Layer 7 of a small transformer language model trained on English Wikipedia (12 layers, counted from 0, width 64).
A neuron's activation on a vector x is SiLU(gate . x) times (in . x), where the dot is the dot product.

Input weights of the MLP neurons that the questions are about. A number n stands for n times 0.017.
n6 gate: 23 18 18 -29 27 21 -19 -3 67 6 49 7 22 29 -40 -33 39 -1 10 23 -1 -9 23 19 18 -28 5 24 22 3 -20 2 -8 -20 -21 -36 32 -1 6 35 12 42 47 -3 12 31 7 -2 -3 47 18 51 21 -66 19 7 -40 -13 18 -37 -28 58 -34 10
n97 gate: -35 4 -13 10 8 -15 9 -24 -6 32 40 -9 1 -39 -27 2 9 13 -12 2 29 -6 12 27 43 -25 -24 26 15 43 -30 -11 -28 -64 6 -10 -12 -31 -28 16 16 19 20 -31 -7 6 54 -32 7 -1 -58 -6 10 10 26 0 10 37 31 12 0 43 -14 3
n110 gate: 54 4 22 21 1 -10 -6 -23 22 5 -16 -31 -16 -11 -3 8 -18 40 -12 -8 -64 25 25 7 -19 26 0 32 -21 -4 5 14 -7 -47 39 -14 -22 -13 -19 4 -9 31 3 11 18 36 -5 -52 26 4 -25 45 -33 3 31 7 44 -19 -7 -39 0 -17 36 15
n111 gate: -26 -14 55 19 9 3 2 19 10 -34 8 -28 20 38 -18 6 -37 -6 24 15 29 52 40 -22 -47 30 36 -31 -17 20 29 -18 -9 -15 20 27 -13 -5 -35 -33 -40 4 -3 8 18 6 0 33 1 19 -77 -8 -5 -44 23 12 33 20 21 -8 58 3 -7 -2
n149 gate: 16 41 -22 -53 -16 -19 -17 37 32 34 -14 4 10 -12 36 21 -8 -13 -60 -16 0 36 -23 -33 -16 -7 6 72 -25 18 -9 2 -21 29 -32 20 -10 12 23 -8 -1 -11 18 31 -21 -18 21 -13 -7 1 11 -28 30 -11 -5 -41 51 -37 -28 -30 -4 43 11 -17
n167 gate: 30 13 13 13 -9 -16 8 -4 -8 19 -48 -32 3 40 -1 22 23 -30 -31 47 27 15 -26 25 32 49 34 -11 -13 16 20 -27 -10 -18 7 -36 13 -33 -33 -4 -6 -16 -21 -21 35 20 -17 -3 -5 50 42 17 12 52 -4 -34 28 8 -9 0 2 -3 -16 -36
n6 in: 23 -23 -11 -15 -3 -23 31 -28 18 -38 36 -8 52 26 -8 3 18 -6 -25 -12 34 14 8 0 -34 -9 24 -38 2 20 -1 17 -12 -57 34 16 -1 2 4 1 -17 18 4 4 33 -10 42 -22 -4 -12 -2 -50 16 -86 17 54 -10 37 27 -45 -56 9 54 2
n97 in: -2 14 -48 -10 19 -50 -2 -15 3 -9 37 -8 27 -41 -47 0 -46 -11 -14 -2 22 13 -6 24 28 -22 23 -3 23 47 -94 18 -5 -37 -41 -3 6 -28 -37 33 10 -3 -19 11 -48 25 -5 -20 31 32 -13 -6 -27 2 6 -8 4 -41 13 -6 2 26 -10 -10
n110 in: 41 16 -8 85 -33 7 21 -13 3 -8 -11 -2 -1 4 -4 30 -30 61 8 28 -74 26 23 -75 -37 -5 13 18 19 12 40 6 15 7 -7 -12 -23 31 -55 -19 -3 49 10 1 23 -11 -36 -60 28 -36 -59 9 -15 10 -20 23 21 -33 22 -25 -17 -37 53 11
n111 in: -31 6 23 49 33 -5 19 12 8 -15 -26 -46 -8 -3 -20 10 -24 1 31 -8 42 -24 -25 -11 -53 18 69 21 9 29 -6 -16 -58 0 21 17 39 16 -20 -42 -85 -7 -5 -7 2 9 -31 18 35 13 -63 17 -27 15 -17 -15 2 -1 -52 -54 40 4 -17 6
n149 in: 14 10 -12 -17 31 13 22 48 -10 28 -21 27 -19 -12 -20 14 2 -23 -68 -45 39 -3 -8 20 30 -4 -25 -18 -26 -16 4 -3 -5 -16 -18 -26 0 -6 48 20 24 32 -22 30 -65 25 11 16 -38 30 11 -29 65 -9 -39 15 43 -20 15 0 -12 29 -20 3
n167 in: 27 -19 13 -33 6 -25 12 -5 -10 -20 -63 18 12 5 12 27 41 -19 -4 26 16 22 11 63 3 13 -7 30 10 17 18 -39 -44 0 -17 4 -9 18 -20 -1 14 1 -39 -59 39 -16 2 -10 15 -12 16 5 10 10 -4 -49 -36 -4 45 -3 -15 -12 14 -32

Each question shows a token from some text and the vector x that enters the MLP there. A number n stands for n times 0.027.

"|": -7 29 -7 5 15 -11 35 16 12 6 22 -3 -36 -8 26 42 -17 8 10 -51 -22 9 -9 21 35 14 16 -8 -23 -55 -23 -2 26 -12 18 -16 -13 14 21 15 -21 22 13 -5 -4 -57 -20 -19 18 20 -6 -31 -6 -21 24 20 -11 11 15 33 -14 -1 -28 -22
Which three neurons fire most, strongest first? n111, n167, n97

"uring": 10 45 16 -13 16 -17 24 9 21 30 16 24 -7 -28 -6 49 -9 13 8 -19 -9 -14 3 46 -36 8 13 -23 -24 -48 -6 -12 4 21 -7 3 -12 -4 -13 -2 -6 8 37 8 -14 -34 -28 22 38 1 3 -41 -33 -31 2 36 -14 -15 -17 -9 -28 24 -25 -3
Which three neurons fire most, strongest first? n149, n6, n167

"ap": -22 5 -10 4 -2 -25 -12 16 39 19 -10 24 13 20 -24 6 -3 37 -9 5 -1 -66 -10 28 14 23 17 -11 -18 -8 -7 12 4 6 14 11 6 14 1 -26 47 -1 -12 29 -7 -50 -37 -36 -12 6 26 -12 -12 -32 -9 29 -45 39 41 1 0 -50 -11 34
Which three neurons fire most, strongest first? n6, n111, n97

"0": -17 -29 -16 -5 31 -10 6 -1 26 25 -16 2 -35 -3 17 17 -20 6 -3 4 -37 -31 -23 43 -25 -12 13 -20 -15 -44 -18 1 27 -15 -13 -24 -16 -18 -15 27 27 17 -17 -15 -13 -59 -3 -1 9 30 6 -24 -39 27 9 -15 -23 37 13 11 39 14 -14 5
Which neuron fires most, and how strongly? n97, at about 1.2

"'s": 2 5 15 14 13 3 6 21 15 19 14 0 -21 -21 12 73 -27 15 16 -42 -23 -14 -12 31 6 -12 43 -18 -21 -15 0 -14 15 -6 21 12 7 -5 10 33 9 -2 20 13 -6 -41 -16 9 33 29 5 -41 1 0 -8 19 -12 20 22 25 -6 2 -15 -10
The neuron with the highest activation: n167

" to": 13 -5 12 9 -5 19 41 6 10 19 54 16 -19 -20 -9 38 -13 -21 17 -10 -7 -3 -12 49 -32 13 15 -35 -39 -34 -19 -22 -6 1 -19 -18 28 17 12 34 33 -16 6 9 -44 -40 -3 10 50 2 20 -22 -22 -32 16 21 -24 7 -3 -12 -2 -7 1 19
The neuron with the highest activation: n6

"6": -3 14 -42 9 45 4 28 16 29 8 7 -3 -22 -6 3 31 4 -17 -1 10 -24 -17 -14 21 -64 -21 -4 5 -9 -42 -11 -32 26 -30 -12 9 -21 -15 26 -1 28 10 6 -17 4 -45 -30 -4 -14 21 44 -25 -40 37 24 2 -10 10 25 -3 24 6 -17 5
Which three neurons fire most, strongest first? n6, n110, n111

",": -19 14 -23 20 18 2 0 24 14 28 -18 -15 -1 4 9 38 26 -11 15 -24 -36 -13 10 51 -12 -2 47 -48 -11 -38 -3 -18 15 13 3 -2 12 4 20 -1 30 -14 39 11 -18 -44 -17 21 10 -13 15 -9 -20 8 34 26 -21 30 9 38 14 5 -6 0
Which neuron fires most, and how strongly? n97, at about 0.62

"u": -16 -2 -29 -10 19 -23 -27 22 4 22 14 34 14 1 -2 17 -34 23 9 -6 -1 -14 26 -5 29 1 -18 4 -16 -37 12 -51 26 17 32 12 23 17 -26 18 2 -21 34 -1 10 -32 -8 6 -27 -14 -14 1 -44 44 -29 38 -24 26 -36 -40 5 2 -15 -12
The neuron with the highest activation: n6

"ed": -7 -11 24 7 15 -11 26 6 10 -9 22 27 -25 -16 8 42 2 -5 24 3 -8 -12 -17 15 -12 -1 33 -43 -31 -25 -2 -45 24 13 -9 -27 -29 -14 -52 -1 17 -6 10 17 2 -39 -13 -1 27 2 63 -48 12 0 -19 16 -12 11 -27 -13 -40 -5 -22 23
Which three neurons fire most, strongest first? n111, n97, n110

"c": -35 34 -33 31 39 -2 -3 26 38 8 -5 28 -21 16 -10 -16 -12 15 15 20 3 -12 -14 30 15 -24 19 -2 -5 -37 -18 -63 16 14 6 -30 -5 16 -1 -27 4 -10 1 35 -45 -52 -27 7 -17 36 -22 -13 -15 -2 -23 8 -17 22 4 -13 -9 -36 6 20
The neuron with the highest activation: n167

"er": -29 -10 -33 18 -3 -29 -10 -1 29 29 10 33 -6 -3 -28 12 4 29 42 -15 -13 -2 -6 29 1 9 4 -8 9 -5 -20 -26 40 1 -7 1 -10 -7 14 -28 34 10 5 1 5 -63 -18 3 -10 -2 10 -22 -34 -1 -24 13 -35 7 -54 -20 -34 22 -21 0
Which two neurons fire most, strongest first? n149, n167

"04": -11 14 -36 7 36 11 -4 19 44 -13 4 -13 -28 -6 15 39 -14 -11 -9 5 -14 -22 -33 17 -34 -8 37 -16 -35 -21 -21 -14 28 -21 17 3 -10 -12 26 26 20 23 13 -34 7 -41 15 2 -5 11 56 -17 -35 30 19 0 -22 12 -6 1 24 18 -17 47
Which neuron fires most, and how strongly? n110, at about 0.87

" M": -7 28 -66 0 4 8 -20 46 22 22 -3 10 -40 -25 12 15 -30 26 -9 -19 -32 -13 -17 9 1 17 12 -22 -29 -16 2 -16 -5 -51 34 -21 14 0 18 4 2 -5 15 -32 6 -28 -15 -12 25 1 11 -1 -47 5 -26 13 -26 -6 24 17 -18 -16 -32 21
Which three neurons fire most, strongest first? n110, n6, n167

"ent": 14 13 15 -9 9 -25 -2 9 18 31 37 0 -23 -1 -17 23 -3 21 10 -4 -7 -36 -26 34 -18 -2 2 -19 -9 -15 10 -46 21 24 17 -11 -42 -7 33 -15 35 -7 -3 34 10 -68 14 17 10 -41 16 -36 9 32 -12 23 -31 -9 -20 -2 -12 -29 -8 22
The neuron with the highest activation: n97